Layer 3 of a small transformer language model trained on English Wikipedia (10 layers, counted from 0, width 96).
A neuron's activation on a vector x is SiLU(gate . x) times (in . x), where the dot is the dot product.

Input weights of the MLP neurons that the questions are about. A number n stands for (n - 128) times 0.0076.
n30 gate: 59, 183, 114, 129, 121, 130, 112, 172, 72, 92, 132, 142, 146, 108, 172, 107, 131, 122, 113, 110, 112, 149, 123, 162, 139, 138, 139, 128, 106, 153, 104, 153, 93, 132, 59, 105, 130, 119, 138, 112, 112, 156, 100, 65, 126, 104, 75, 103, 164, 128, 138, 172, 163, 138, 133, 149, 132, 161, 117, 154, 47, 89, 133, 86, 106, 151, 151, 201, 146, 150, 124, 119, 100, 153, 183, 173, 177, 177, 153, 133, 168, 116, 106, 144, 160, 58, 131, 94, 130, 148, 166, 151, 133, 125, 152, 101
n101 gate: 102, 144, 109, 73, 149, 112, 128, 121, 134, 117, 179, 90, 103, 111, 52, 116, 109, 179, 105, 187, 165, 74, 104, 82, 144, 116, 101, 179, 152, 104, 87, 110, 89, 134, 88, 97, 136, 121, 115, 130, 172, 122, 173, 186, 127, 99, 51, 123, 103, 152, 174, 102, 136, 99, 120, 183, 121, 123, 157, 182, 144, 129, 168, 113, 135, 146, 96, 169, 179, 178, 61, 144, 134, 102, 97, 98, 160, 83, 93, 77, 135, 130, 127, 178, 146, 125, 116, 99, 163, 97, 110, 191, 156, 165, 159, 127
n117 gate: 167, 186, 121, 162, 109, 140, 104, 137, 144, 149, 111, 198, 151, 144, 103, 190, 117, 113, 87, 119, 128, 107, 129, 140, 61, 128, 211, 143, 143, 84, 76, 162, 157, 165, 133, 122, 96, 191, 151, 92, 96, 112, 127, 74, 140, 120, 166, 100, 72, 100, 141, 199, 130, 140, 123, 139, 117, 109, 152, 126, 93, 139, 106, 140, 132, 129, 119, 123, 173, 149, 147, 131, 97, 135, 141, 118, 106, 126, 132, 98, 102, 124, 100, 132, 149, 130, 152, 93, 127, 154, 132, 121, 50, 88, 107, 170
n118 gate: 124, 133, 116, 120, 154, 164, 161, 166, 117, 64, 198, 106, 187, 153, 97, 124, 97, 127, 119, 132, 165, 158, 139, 117, 151, 77, 169, 98, 170, 169, 73, 105, 163, 201, 63, 127, 108, 139, 88, 148, 111, 174, 112, 77, 109, 168, 139, 119, 150, 107, 148, 95, 101, 104, 123, 148, 130, 141, 124, 91, 89, 141, 142, 136, 139, 124, 175, 147, 115, 115, 172, 86, 81, 38, 172, 140, 109, 171, 61, 115, 170, 176, 121, 157, 118, 161, 140, 191, 99, 165, 88, 97, 157, 208, 124, 133
n122 gate: 60, 127, 110, 193, 176, 140, 153, 164, 133, 63, 114, 147, 95, 132, 147, 150, 156, 87, 96, 162, 102, 128, 137, 187, 132, 174, 72, 38, 135, 133, 83, 91, 87, 133, 125, 91, 147, 136, 107, 162, 146, 148, 147, 108, 95, 76, 102, 108, 109, 100, 196, 116, 174, 146, 164, 84, 194, 180, 109, 134, 68, 160, 81, 127, 152, 168, 121, 93, 133, 115, 169, 128, 142, 115, 126, 164, 143, 85, 154, 95, 66, 144, 111, 165, 155, 63, 118, 206, 91, 143, 113, 113, 121, 139, 160, 164
n139 gate: 127, 154, 119, 119, 105, 150, 84, 88, 127, 144, 150, 151, 124, 164, 150, 158, 90, 110, 108, 147, 98, 157, 179, 73, 197, 143, 117, 126, 130, 97, 106, 113, 138, 134, 145, 152, 161, 124, 138, 156, 121, 174, 98, 159, 194, 148, 99, 103, 151, 84, 166, 110, 128, 127, 151, 151, 160, 111, 84, 119, 141, 95, 131, 116, 133, 145, 102, 146, 158, 113, 115, 94, 134, 94, 137, 117, 128, 155, 80, 154, 164, 156, 128, 148, 107, 169, 134, 114, 103, 137, 142, 184, 98, 112, 117, 151
n174 gate: 134, 139, 160, 155, 136, 69, 125, 77, 171, 61, 103, 106, 171, 72, 104, 93, 56, 109, 107, 124, 127, 158, 129, 77, 112, 73, 166, 174, 167, 125, 132, 71, 132, 113, 168, 90, 148, 132, 129, 173, 158, 65, 162, 123, 160, 180, 125, 117, 152, 100, 167, 99, 103, 174, 110, 123, 87, 120, 153, 125, 109, 111, 139, 173, 170, 159, 158, 121, 171, 110, 91, 155, 126, 154, 182, 151, 119, 117, 113, 157, 167, 96, 135, 93, 106, 170, 128, 160, 150, 115, 173, 48, 197, 151, 187, 170
n217 gate: 120, 178, 119, 95, 59, 102, 163, 152, 78, 120, 107, 126, 178, 114, 125, 176, 128, 165, 163, 55, 178, 177, 124, 71, 107, 108, 122, 137, 75, 135, 110, 163, 115, 122, 137, 114, 62, 129, 87, 180, 128, 190, 113, 144, 141, 124, 120, 166, 119, 99, 105, 159, 134, 90, 148, 120, 151, 154, 53, 9, 99, 70, 91, 47, 151, 120, 128, 134, 99, 76, 151, 121, 168, 64, 90, 118, 147, 116, 62, 93, 128, 123, 111, 141, 80, 86, 193, 164, 82, 188, 72, 115, 101, 103, 126, 197
n221 gate: 110, 188, 168, 132, 133, 126, 142, 127, 184, 134, 151, 105, 176, 97, 136, 157, 108, 99, 117, 128, 141, 78, 126, 237, 124, 80, 53, 116, 99, 193, 131, 151, 172, 115, 159, 144, 153, 130, 135, 162, 122, 113, 135, 89, 89, 175, 85, 155, 90, 114, 129, 72, 134, 106, 180, 142, 132, 96, 92, 104, 175, 136, 106, 178, 134, 136, 120, 103, 109, 142, 172, 167, 198, 100, 165, 99, 125, 125, 120, 64, 120, 120, 136, 190, 126, 121, 108, 84, 84, 115, 135, 135, 122, 131, 119, 174
n234 gate: 123, 183, 121, 127, 120, 123, 155, 143, 68, 104, 101, 133, 103, 117, 102, 159, 146, 86, 134, 111, 183, 161, 93, 99, 141, 161, 111, 142, 141, 175, 100, 126, 102, 180, 183, 127, 129, 63, 82, 148, 174, 153, 111, 166, 115, 80, 104, 119, 94, 114, 184, 135, 97, 99, 83, 143, 142, 99, 178, 192, 117, 140, 82, 201, 95, 152, 109, 109, 115, 137, 53, 137, 151, 137, 138, 102, 76, 150, 116, 181, 115, 131, 125, 134, 103, 121, 152, 94, 199, 136, 162, 168, 146, 52, 95, 112
n238 gate: 111, 114, 135, 143, 126, 126, 106, 89, 73, 99, 187, 88, 111, 148, 131, 111, 35, 131, 87, 163, 111, 104, 131, 137, 170, 196, 124, 58, 109, 182, 111, 172, 82, 55, 102, 155, 97, 145, 110, 167, 78, 117, 135, 55, 133, 163, 128, 130, 66, 123, 154, 110, 116, 120, 123, 95, 96, 114, 130, 186, 7, 144, 126, 87, 157, 170, 144, 150, 194, 73, 149, 125, 198, 116, 215, 168, 114, 122, 127, 74, 116, 168, 174, 108, 68, 119, 150, 135, 129, 77, 153, 70, 78, 144, 170, 127
n30 in: 149, 151, 126, 116, 137, 124, 151, 115, 143, 86, 162, 103, 166, 116, 119, 156, 173, 154, 129, 59, 114, 136, 92, 117, 140, 151, 56, 152, 148, 61, 163, 64, 125, 125, 121, 181, 98, 137, 102, 151, 137, 55, 124, 99, 168, 102, 130, 148, 130, 120, 105, 157, 127, 136, 160, 114, 81, 128, 134, 103, 86, 203, 138, 117, 148, 140, 149, 64, 118, 118, 135, 127, 181, 129, 93, 99, 153, 108, 171, 169, 127, 89, 81, 120, 132, 129, 107, 195, 99, 152, 139, 49, 152, 60, 93, 112
n101 in: 149, 127, 98, 122, 120, 158, 109, 154, 113, 137, 165, 180, 113, 145, 120, 121, 133, 157, 129, 136, 106, 132, 96, 181, 108, 150, 173, 20, 111, 124, 161, 109, 146, 150, 121, 168, 110, 80, 103, 87, 90, 167, 111, 87, 96, 125, 159, 106, 121, 164, 100, 117, 80, 164, 123, 139, 116, 96, 151, 92, 62, 150, 142, 70, 96, 117, 72, 92, 116, 102, 161, 130, 109, 187, 145, 189, 127, 117, 83, 152, 148, 197, 143, 117, 124, 167, 73, 154, 171, 145, 142, 115, 143, 159, 120, 80
n117 in: 151, 120, 171, 99, 132, 160, 80, 152, 143, 153, 103, 140, 145, 98, 115, 96, 133, 92, 144, 135, 117, 82, 161, 73, 79, 144, 127, 142, 154, 120, 73, 167, 127, 106, 151, 103, 183, 122, 99, 127, 110, 138, 152, 154, 179, 49, 111, 84, 112, 95, 162, 108, 94, 96, 97, 125, 128, 132, 61, 138, 97, 126, 161, 125, 109, 126, 160, 100, 77, 143, 160, 78, 105, 84, 142, 137, 180, 180, 120, 163, 69, 109, 178, 154, 100, 138, 160, 92, 77, 141, 149, 148, 116, 129, 132, 155
n118 in: 111, 154, 178, 77, 135, 111, 146, 154, 109, 127, 127, 120, 82, 115, 90, 160, 66, 103, 130, 91, 105, 118, 114, 163, 96, 99, 102, 180, 183, 142, 158, 170, 112, 97, 103, 125, 136, 99, 95, 73, 200, 97, 161, 116, 128, 130, 157, 111, 85, 118, 132, 139, 133, 101, 71, 143, 159, 96, 115, 162, 148, 91, 120, 155, 128, 148, 130, 85, 97, 162, 142, 171, 143, 101, 153, 149, 138, 99, 167, 105, 134, 119, 175, 138, 87, 154, 164, 187, 140, 147, 65, 132, 145, 159, 120, 128
n122 in: 111, 153, 96, 125, 92, 79, 86, 184, 128, 89, 127, 162, 141, 144, 151, 194, 152, 135, 37, 77, 158, 182, 98, 103, 88, 134, 84, 131, 158, 103, 108, 166, 130, 107, 72, 87, 182, 111, 125, 119, 102, 131, 194, 118, 177, 144, 126, 132, 92, 161, 136, 118, 173, 126, 124, 83, 154, 128, 82, 104, 171, 98, 169, 164, 128, 99, 115, 159, 124, 146, 116, 156, 84, 95, 136, 106, 133, 93, 108, 191, 169, 162, 130, 83, 36, 136, 92, 148, 196, 180, 109, 89, 80, 145, 64, 214
n139 in: 82, 173, 100, 98, 156, 161, 148, 101, 136, 193, 104, 173, 142, 180, 79, 141, 120, 141, 57, 131, 124, 115, 140, 87, 145, 122, 131, 86, 87, 96, 131, 124, 116, 141, 134, 89, 172, 94, 104, 146, 124, 138, 146, 150, 97, 218, 156, 94, 122, 147, 118, 161, 113, 146, 110, 130, 134, 100, 154, 185, 134, 99, 96, 169, 120, 119, 96, 118, 163, 135, 120, 175, 152, 129, 150, 112, 104, 119, 95, 76, 153, 143, 113, 165, 126, 168, 115, 123, 181, 142, 101, 176, 144, 170, 61, 144
n174 in: 129, 103, 100, 127, 152, 140, 110, 209, 129, 186, 151, 110, 66, 186, 100, 130, 85, 91, 123, 160, 173, 71, 146, 191, 104, 134, 178, 142, 105, 162, 164, 147, 142, 97, 101, 130, 94, 146, 99, 115, 92, 176, 112, 154, 57, 207, 164, 122, 80, 154, 98, 137, 120, 84, 119, 83, 69, 152, 112, 141, 87, 85, 109, 120, 132, 155, 109, 108, 93, 111, 103, 158, 180, 135, 88, 69, 148, 81, 120, 117, 117, 139, 172, 92, 161, 80, 145, 127, 194, 151, 90, 151, 112, 98, 87, 110
n217 in: 86, 143, 179, 114, 145, 103, 106, 131, 158, 159, 100, 103, 72, 120, 90, 172, 80, 150, 134, 43, 135, 123, 151, 141, 128, 130, 107, 174, 126, 101, 96, 136, 95, 98, 112, 57, 154, 148, 86, 100, 189, 121, 170, 86, 144, 114, 167, 109, 110, 125, 150, 118, 163, 174, 74, 138, 90, 86, 149, 199, 60, 113, 130, 123, 166, 64, 171, 174, 137, 145, 108, 128, 163, 152, 151, 156, 83, 113, 130, 158, 165, 133, 131, 160, 155, 176, 94, 104, 141, 147, 92, 59, 97, 192, 131, 42
n221 in: 92, 153, 142, 99, 116, 96, 40, 131, 135, 118, 144, 161, 129, 148, 116, 141, 76, 142, 41, 100, 149, 169, 105, 49, 82, 121, 94, 121, 147, 94, 108, 99, 157, 116, 123, 153, 152, 88, 171, 122, 103, 122, 176, 60, 101, 212, 123, 77, 110, 116, 124, 136, 97, 154, 97, 99, 113, 52, 162, 159, 163, 144, 135, 124, 121, 126, 130, 97, 66, 118, 91, 134, 225, 170, 112, 123, 168, 126, 153, 94, 148, 88, 106, 150, 115, 152, 157, 152, 62, 95, 75, 131, 147, 191, 135, 89
n234 in: 122, 88, 186, 129, 125, 107, 189, 131, 69, 188, 118, 161, 135, 170, 146, 120, 103, 148, 109, 158, 139, 139, 89, 142, 115, 175, 91, 61, 155, 161, 109, 151, 96, 150, 127, 125, 97, 158, 94, 129, 168, 141, 161, 155, 68, 131, 76, 128, 128, 109, 114, 176, 98, 201, 131, 185, 125, 133, 141, 153, 195, 138, 155, 116, 165, 130, 92, 111, 106, 92, 128, 164, 163, 104, 135, 127, 104, 145, 132, 156, 108, 118, 197, 85, 93, 86, 184, 83, 171, 161, 153, 112, 109, 56, 127, 74
n238 in: 157, 173, 75, 213, 172, 95, 96, 59, 176, 113, 99, 151, 202, 108, 212, 139, 103, 130, 155, 125, 131, 140, 131, 155, 95, 108, 133, 178, 164, 126, 73, 72, 137, 82, 172, 139, 91, 194, 66, 115, 89, 135, 142, 78, 163, 151, 75, 106, 113, 132, 84, 96, 134, 172, 168, 143, 135, 166, 153, 148, 91, 183, 135, 141, 148, 141, 143, 89, 117, 147, 167, 119, 49, 152, 159, 104, 122, 30, 127, 123, 117, 92, 110, 146, 112, 154, 110, 127, 158, 162, 149, 176, 172, 39, 103, 109

Each question shows a token from some text and the vector x that enters the MLP there. A number n stands for (n - 128) times 0.019.

"urch": 105, 100, 64, 128, 106, 115, 121, 122, 124, 130, 157, 121, 148, 135, 122, 132, 125, 108, 140, 164, 104, 118, 137, 116, 125, 136, 108, 144, 119, 139, 105, 115, 114, 117, 102, 129, 79, 95, 122, 109, 151, 182, 117, 124, 132, 110, 126, 113, 168, 119, 118, 98, 162, 154, 122, 117, 124, 124, 151, 111, 127, 89, 106, 161, 133, 124, 97, 137, 185, 134, 123, 116, 166, 111, 142, 125, 162, 82, 118, 190, 152, 142, 112, 148, 118, 120, 106, 102, 133, 120, 167, 94, 137, 125, 105, 134
Which two neurons fire most, strongest first? n101, n117

"\",": 131, 99, 88, 127, 111, 125, 124, 125, 150, 129, 156, 98, 114, 127, 97, 161, 117, 104, 85, 149, 131, 143, 140, 121, 93, 137, 126, 120, 167, 143, 123, 107, 119, 103, 158, 170, 69, 110, 141, 102, 101, 146, 156, 140, 121, 125, 124, 117, 186, 134, 122, 124, 184, 98, 143, 116, 163, 103, 137, 127, 130, 159, 127, 152, 108, 137, 134, 130, 162, 145, 118, 122, 117, 82, 146, 129, 139, 113, 133, 136, 120, 139, 140, 136, 119, 103, 130, 124, 118, 128, 148, 107, 152, 115, 101, 161
Which two neurons fire most, strongest first? n122, n217

"az": 109, 158, 145, 137, 117, 97, 129, 150, 130, 108, 110, 174, 145, 151, 107, 62, 117, 109, 75, 186, 128, 150, 152, 119, 116, 131, 134, 216, 116, 142, 128, 96, 131, 121, 78, 139, 125, 144, 169, 136, 134, 128, 107, 137, 130, 106, 132, 159, 133, 89, 149, 190, 132, 146, 125, 139, 96, 132, 131, 158, 113, 120, 124, 103, 106, 104, 171, 126, 140, 148, 120, 127, 79, 125, 167, 100, 127, 127, 100, 119, 121, 114, 97, 113, 104, 136, 110, 101, 136, 158, 140, 154, 131, 139, 86, 142
The neuron with the highest activation: n117

"ob": 113, 136, 104, 162, 102, 123, 157, 107, 128, 144, 87, 152, 143, 151, 152, 68, 123, 101, 150, 149, 160, 131, 144, 116, 126, 113, 171, 176, 146, 153, 96, 62, 128, 102, 143, 143, 137, 113, 139, 139, 153, 140, 102, 114, 127, 96, 152, 150, 110, 118, 100, 115, 150, 138, 128, 168, 100, 143, 155, 106, 129, 137, 89, 121, 192, 115, 120, 147, 112, 161, 149, 140, 159, 95, 162, 135, 153, 110, 103, 156, 121, 101, 160, 101, 120, 126, 83, 148, 97, 105, 122, 137, 83, 124, 106, 114
Which two neurons fire most, strongest first? n101, n122

"am": 155, 104, 122, 140, 104, 109, 127, 115, 124, 108, 127, 122, 134, 112, 136, 101, 140, 115, 132, 144, 115, 101, 133, 120, 107, 83, 151, 160, 99, 141, 163, 97, 111, 96, 120, 114, 116, 102, 130, 130, 146, 134, 99, 108, 95, 145, 177, 159, 160, 104, 131, 155, 135, 173, 78, 125, 81, 133, 139, 113, 142, 152, 86, 151, 119, 73, 172, 126, 154, 168, 139, 142, 135, 132, 118, 153, 106, 117, 125, 157, 165, 125, 190, 118, 129, 67, 104, 127, 121, 132, 136, 89, 98, 78, 123, 130
The neuron with the highest activation: n174

"ach": 44, 124, 98, 144, 98, 105, 161, 89, 153, 114, 132, 118, 113, 113, 170, 152, 98, 108, 123, 157, 99, 123, 162, 142, 125, 93, 113, 145, 128, 132, 131, 96, 152, 130, 105, 149, 93, 124, 165, 158, 122, 103, 181, 126, 87, 80, 146, 104, 150, 87, 148, 126, 126, 183, 129, 104, 97, 93, 144, 114, 140, 124, 155, 153, 138, 135, 113, 111, 97, 151, 100, 143, 121, 123, 148, 137, 134, 103, 109, 163, 125, 143, 139, 145, 151, 102, 146, 118, 123, 127, 121, 128, 126, 131, 83, 111
The neuron with the highest activation: n221

" D": 148, 120, 107, 74, 121, 164, 144, 100, 200, 100, 123, 146, 100, 118, 114, 132, 155, 138, 127, 92, 126, 95, 157, 101, 131, 139, 168, 112, 164, 146, 157, 116, 111, 130, 137, 219, 117, 142, 126, 126, 94, 149, 137, 116, 125, 129, 97, 125, 149, 135, 97, 106, 145, 125, 142, 137, 110, 135, 152, 138, 138, 115, 88, 164, 124, 86, 136, 153, 142, 140, 120, 159, 91, 70, 110, 137, 115, 121, 134, 175, 139, 147, 159, 116, 146, 123, 123, 131, 120, 132, 130, 117, 128, 105, 144, 132
The neuron with the highest activation: n221

"ock": 116, 117, 114, 97, 176, 136, 120, 100, 144, 107, 96, 136, 141, 117, 133, 137, 131, 142, 130, 127, 133, 129, 134, 86, 161, 138, 125, 195, 127, 172, 107, 122, 175, 118, 104, 130, 136, 113, 158, 134, 112, 133, 135, 126, 118, 91, 181, 132, 146, 124, 150, 84, 153, 139, 144, 115, 115, 129, 157, 169, 119, 165, 138, 138, 120, 108, 103, 120, 142, 152, 147, 153, 125, 123, 155, 159, 118, 104, 71, 186, 151, 129, 86, 106, 166, 127, 100, 145, 107, 114, 147, 154, 114, 138, 73, 178
The neuron with the highest activation: n139

"w": 138, 114, 120, 144, 177, 116, 87, 132, 146, 125, 101, 111, 118, 121, 122, 93, 144, 98, 152, 158, 117, 118, 142, 176, 128, 175, 140, 95, 146, 138, 140, 183, 129, 98, 151, 150, 129, 153, 108, 147, 114, 167, 108, 130, 105, 120, 144, 99, 134, 117, 93, 101, 156, 119, 128, 201, 137, 112, 139, 174, 127, 145, 137, 102, 153, 67, 138, 145, 122, 114, 93, 134, 70, 104, 141, 138, 76, 89, 160, 140, 119, 107, 110, 111, 144, 136, 79, 149, 113, 133, 124, 120, 126, 128, 120, 122
Which two neurons fire most, strongest first? n238, n221

"el": 117, 150, 124, 104, 119, 137, 122, 136, 114, 106, 102, 102, 113, 111, 114, 138, 95, 125, 96, 126, 118, 192, 161, 113, 121, 80, 78, 146, 154, 123, 131, 137, 150, 157, 120, 162, 82, 111, 118, 106, 124, 129, 120, 135, 109, 108, 113, 149, 152, 111, 102, 93, 115, 118, 133, 154, 166, 117, 158, 163, 137, 103, 146, 112, 109, 84, 164, 97, 109, 144, 167, 120, 105, 169, 140, 162, 121, 126, 141, 153, 136, 128, 152, 196, 129, 146, 111, 107, 120, 135, 122, 140, 108, 116, 92, 117
Which three neurons fire most, strongest first? n118, n174, n221

" d": 143, 139, 103, 62, 96, 179, 144, 105, 177, 120, 131, 175, 111, 150, 103, 122, 131, 131, 131, 148, 126, 118, 147, 120, 108, 124, 187, 139, 142, 136, 151, 126, 118, 108, 160, 188, 134, 130, 139, 110, 118, 142, 167, 126, 145, 106, 131, 152, 141, 119, 74, 126, 166, 96, 154, 127, 134, 141, 168, 125, 128, 111, 92, 126, 102, 103, 163, 146, 120, 148, 127, 171, 108, 104, 116, 142, 144, 117, 103, 187, 157, 161, 153, 144, 146, 98, 125, 139, 122, 142, 131, 137, 105, 104, 117, 125
The neuron with the highest activation: n221

" and": 125, 92, 95, 90, 119, 129, 123, 116, 137, 146, 117, 98, 102, 116, 115, 107, 91, 117, 108, 130, 118, 136, 143, 161, 100, 158, 123, 98, 172, 121, 136, 118, 132, 117, 113, 124, 71, 94, 138, 124, 131, 176, 125, 146, 117, 126, 135, 134, 165, 149, 110, 129, 169, 130, 141, 152, 122, 85, 139, 120, 167, 156, 138, 157, 148, 111, 138, 124, 127, 123, 107, 114, 118, 80, 180, 112, 116, 140, 146, 137, 146, 133, 157, 119, 138, 120, 129, 136, 83, 127, 154, 146, 178, 109, 138, 147
The neuron with the highest activation: n217

",": 104, 88, 102, 100, 108, 127, 138, 89, 138, 150, 148, 111, 102, 144, 102, 142, 106, 110, 104, 119, 135, 171, 141, 133, 114, 129, 122, 154, 156, 114, 134, 107, 116, 103, 145, 156, 68, 108, 127, 120, 144, 134, 153, 145, 126, 119, 152, 143, 186, 118, 121, 135, 188, 105, 147, 132, 134, 103, 132, 131, 145, 144, 135, 143, 122, 131, 122, 114, 153, 128, 115, 130, 97, 61, 156, 106, 148, 129, 143, 139, 130, 150, 134, 128, 126, 112, 129, 159, 111, 136, 138, 104, 159, 111, 108, 159
The neuron with the highest activation: n118

"\n": 150, 103, 102, 124, 111, 162, 137, 111, 177, 114, 130, 104, 120, 104, 83, 139, 164, 134, 122, 136, 111, 119, 143, 142, 148, 121, 102, 140, 186, 143, 154, 150, 116, 105, 154, 132, 67, 92, 112, 127, 67, 141, 147, 150, 120, 108, 142, 119, 175, 94, 115, 134, 159, 144, 119, 154, 150, 96, 132, 120, 121, 133, 114, 134, 132, 132, 132, 116, 137, 152, 151, 129, 124, 94, 148, 110, 163, 148, 126, 141, 147, 139, 139, 125, 137, 105, 146, 120, 127, 153, 105, 143, 154, 143, 96, 125
The neuron with the highest activation: n118

"id": 76, 129, 151, 144, 150, 141, 119, 69, 138, 123, 118, 125, 128, 138, 108, 96, 124, 106, 111, 129, 139, 167, 136, 128, 140, 66, 144, 142, 135, 134, 118, 97, 139, 97, 126, 78, 85, 124, 108, 131, 128, 122, 144, 106, 106, 119, 96, 138, 156, 102, 71, 107, 144, 114, 133, 187, 132, 122, 177, 122, 122, 146, 107, 132, 116, 100, 130, 139, 122, 113, 93, 99, 136, 174, 143, 143, 139, 141, 121, 115, 134, 147, 125, 160, 182, 117, 94, 95, 110, 159, 95, 100, 123, 119, 136, 143
The neuron with the highest activation: n221

"ood": 105, 138, 137, 150, 128, 109, 122, 86, 150, 155, 123, 163, 95, 191, 121, 132, 132, 104, 142, 107, 104, 128, 164, 122, 131, 136, 168, 164, 101, 139, 128, 114, 144, 82, 139, 157, 105, 92, 108, 109, 132, 160, 112, 141, 125, 89, 139, 142, 130, 144, 115, 97, 173, 168, 156, 107, 120, 182, 126, 152, 136, 155, 125, 129, 98, 89, 120, 153, 169, 144, 135, 119, 119, 141, 183, 147, 176, 116, 102, 131, 137, 98, 132, 168, 137, 116, 109, 132, 107, 138, 123, 110, 106, 118, 153, 139
The neuron with the highest activation: n234

" |": 140, 135, 124, 112, 134, 145, 130, 134, 150, 119, 150, 111, 132, 125, 107, 124, 119, 127, 101, 109, 132, 137, 169, 161, 106, 154, 129, 117, 163, 139, 156, 126, 125, 124, 145, 126, 45, 97, 121, 121, 115, 143, 145, 151, 105, 149, 128, 117, 146, 111, 124, 113, 169, 134, 131, 118, 118, 92, 135, 139, 134, 136, 109, 146, 117, 116, 137, 120, 142, 152, 122, 117, 113, 100, 151, 136, 163, 134, 138, 146, 116, 147, 150, 112, 120, 122, 146, 119, 140, 126, 138, 117, 184, 111, 111, 181
Which three neurons fire most, strongest first? n174, n118, n217

"att": 159, 181, 104, 121, 110, 96, 140, 92, 163, 147, 136, 164, 137, 119, 130, 139, 108, 99, 133, 127, 108, 87, 123, 111, 96, 130, 128, 161, 153, 148, 121, 108, 144, 128, 135, 155, 141, 90, 119, 119, 146, 151, 113, 132, 134, 137, 100, 152, 127, 97, 82, 179, 149, 156, 145, 151, 152, 160, 152, 159, 123, 133, 88, 156, 129, 136, 156, 147, 95, 138, 81, 136, 93, 135, 176, 155, 133, 86, 144, 162, 120, 127, 183, 120, 140, 119, 117, 115, 139, 110, 113, 148, 85, 86, 120, 122
The neuron with the highest activation: n234

"est": 98, 149, 122, 121, 107, 144, 148, 135, 150, 118, 96, 131, 119, 154, 131, 102, 185, 132, 143, 107, 152, 102, 157, 132, 149, 121, 133, 154, 139, 153, 110, 130, 120, 157, 118, 146, 109, 94, 142, 136, 150, 174, 158, 120, 114, 88, 138, 153, 137, 125, 51, 81, 143, 173, 147, 91, 128, 128, 133, 155, 99, 106, 122, 132, 199, 136, 155, 126, 108, 156, 125, 166, 167, 109, 131, 158, 149, 100, 114, 154, 119, 122, 160, 157, 151, 136, 113, 140, 79, 144, 102, 122, 110, 97, 133, 115
The neuron with the highest activation: n217

" pro": 176, 134, 110, 114, 124, 145, 140, 121, 188, 167, 141, 116, 124, 118, 147, 160, 137, 138, 126, 152, 133, 111, 171, 117, 152, 117, 144, 143, 151, 148, 148, 143, 115, 106, 143, 184, 101, 153, 134, 97, 140, 154, 112, 142, 116, 130, 160, 104, 152, 157, 127, 82, 184, 114, 144, 63, 138, 110, 150, 131, 99, 135, 110, 100, 125, 128, 150, 111, 142, 167, 92, 113, 153, 88, 115, 126, 147, 117, 101, 141, 135, 93, 122, 127, 144, 121, 137, 110, 103, 117, 172, 141, 121, 151, 123, 145
Which three neurons fire most, strongest first? n234, n122, n118

" n": 137, 131, 91, 90, 113, 182, 162, 133, 174, 136, 147, 126, 109, 146, 141, 107, 112, 141, 114, 151, 165, 91, 169, 154, 146, 142, 158, 140, 154, 151, 154, 125, 135, 100, 144, 165, 105, 147, 128, 128, 121, 148, 152, 102, 104, 115, 136, 137, 147, 136, 92, 130, 149, 105, 115, 104, 103, 136, 113, 73, 122, 123, 138, 131, 95, 52, 144, 126, 120, 164, 114, 129, 123, 107, 115, 135, 142, 109, 111, 155, 125, 145, 115, 161, 136, 125, 141, 134, 92, 143, 183, 173, 125, 102, 125, 148
The neuron with the highest activation: n234

"g": 92, 104, 126, 143, 166, 151, 150, 121, 143, 157, 87, 117, 135, 172, 123, 112, 150, 101, 115, 131, 156, 108, 121, 118, 118, 145, 106, 93, 156, 150, 126, 104, 127, 145, 103, 162, 104, 149, 99, 89, 197, 71, 109, 134, 112, 102, 169, 142, 100, 127, 106, 167, 130, 145, 149, 119, 110, 121, 129, 158, 155, 147, 87, 128, 141, 103, 140, 175, 137, 149, 118, 171, 116, 138, 93, 137, 122, 132, 118, 174, 122, 141, 111, 149, 166, 87, 109, 95, 112, 151, 137, 118, 110, 114, 121, 165
Which neuron fires most, and how strongly? n234, at about 1.5

"ou": 151, 128, 122, 141, 115, 136, 127, 126, 150, 137, 93, 143, 119, 117, 117, 107, 118, 89, 163, 99, 114, 91, 155, 132, 141, 127, 155, 125, 146, 152, 150, 70, 85, 114, 114, 116, 144, 94, 123, 107, 115, 107, 91, 106, 86, 131, 170, 149, 140, 146, 97, 92, 111, 157, 163, 127, 148, 89, 112, 173, 126, 72, 89, 170, 129, 127, 140, 122, 162, 161, 134, 171, 137, 118, 137, 143, 128, 113, 149, 112, 185, 105, 140, 96, 124, 86, 110, 129, 109, 108, 166, 134, 107, 121, 129, 131
The neuron with the highest activation: n174

"oss": 116, 160, 99, 69, 136, 114, 85, 84, 125, 95, 112, 140, 99, 138, 119, 96, 123, 123, 116, 86, 98, 101, 107, 133, 141, 119, 133, 126, 141, 111, 158, 104, 171, 102, 125, 97, 95, 145, 153, 110, 99, 171, 118, 114, 157, 126, 131, 99, 159, 115, 134, 113, 150, 151, 170, 116, 168, 147, 96, 136, 135, 129, 159, 128, 116, 129, 155, 119, 126, 136, 106, 145, 156, 142, 129, 157, 124, 95, 88, 139, 116, 140, 141, 100, 161, 125, 107, 102, 81, 140, 142, 98, 102, 169, 99, 117
The neuron with the highest activation: n234

"ion": 118, 140, 122, 106, 117, 137, 123, 49, 148, 93, 108, 162, 128, 145, 97, 104, 117, 148, 100, 104, 107, 95, 140, 150, 120, 141, 126, 123, 144, 170, 138, 88, 161, 116, 111, 143, 119, 140, 100, 143, 114, 138, 81, 120, 109, 102, 162, 141, 118, 140, 126, 69, 126, 136, 140, 117, 88, 99, 181, 146, 95, 107, 143, 147, 104, 138, 164, 120, 143, 152, 90, 127, 99, 147, 78, 100, 114, 88, 109, 134, 138, 116, 160, 139, 97, 149, 142, 103, 114, 133, 131, 132, 56, 128, 126, 143
The neuron with the highest activation: n238

"i": 124, 146, 110, 130, 111, 146, 142, 116, 143, 151, 114, 142, 148, 125, 141, 102, 146, 142, 90, 120, 113, 173, 124, 122, 114, 133, 106, 151, 114, 152, 155, 93, 121, 176, 106, 138, 134, 80, 75, 130, 149, 122, 126, 105, 92, 98, 166, 92, 148, 82, 137, 140, 147, 121, 127, 116, 146, 135, 116, 155, 106, 134, 110, 110, 109, 84, 160, 130, 98, 135, 111, 104, 129, 166, 166, 140, 190, 126, 106, 180, 113, 153, 80, 160, 108, 111, 113, 83, 113, 131, 143, 147, 126, 133, 96, 140
The neuron with the highest activation: n30

".\n\n": 117, 133, 107, 112, 107, 159, 134, 140, 152, 121, 132, 93, 125, 110, 93, 134, 98, 90, 97, 135, 121, 97, 167, 120, 120, 148, 140, 148, 179, 160, 142, 134, 146, 113, 151, 131, 80, 101, 146, 117, 112, 143, 157, 128, 141, 114, 133, 118, 186, 109, 114, 139, 139, 104, 137, 151, 151, 111, 164, 125, 114, 114, 136, 134, 124, 139, 100, 99, 149, 158, 122, 136, 99, 74, 147, 117, 158, 140, 116, 144, 138, 149, 155, 141, 114, 89, 146, 122, 130, 143, 65, 117, 156, 132, 91, 145
The neuron with the highest activation: n118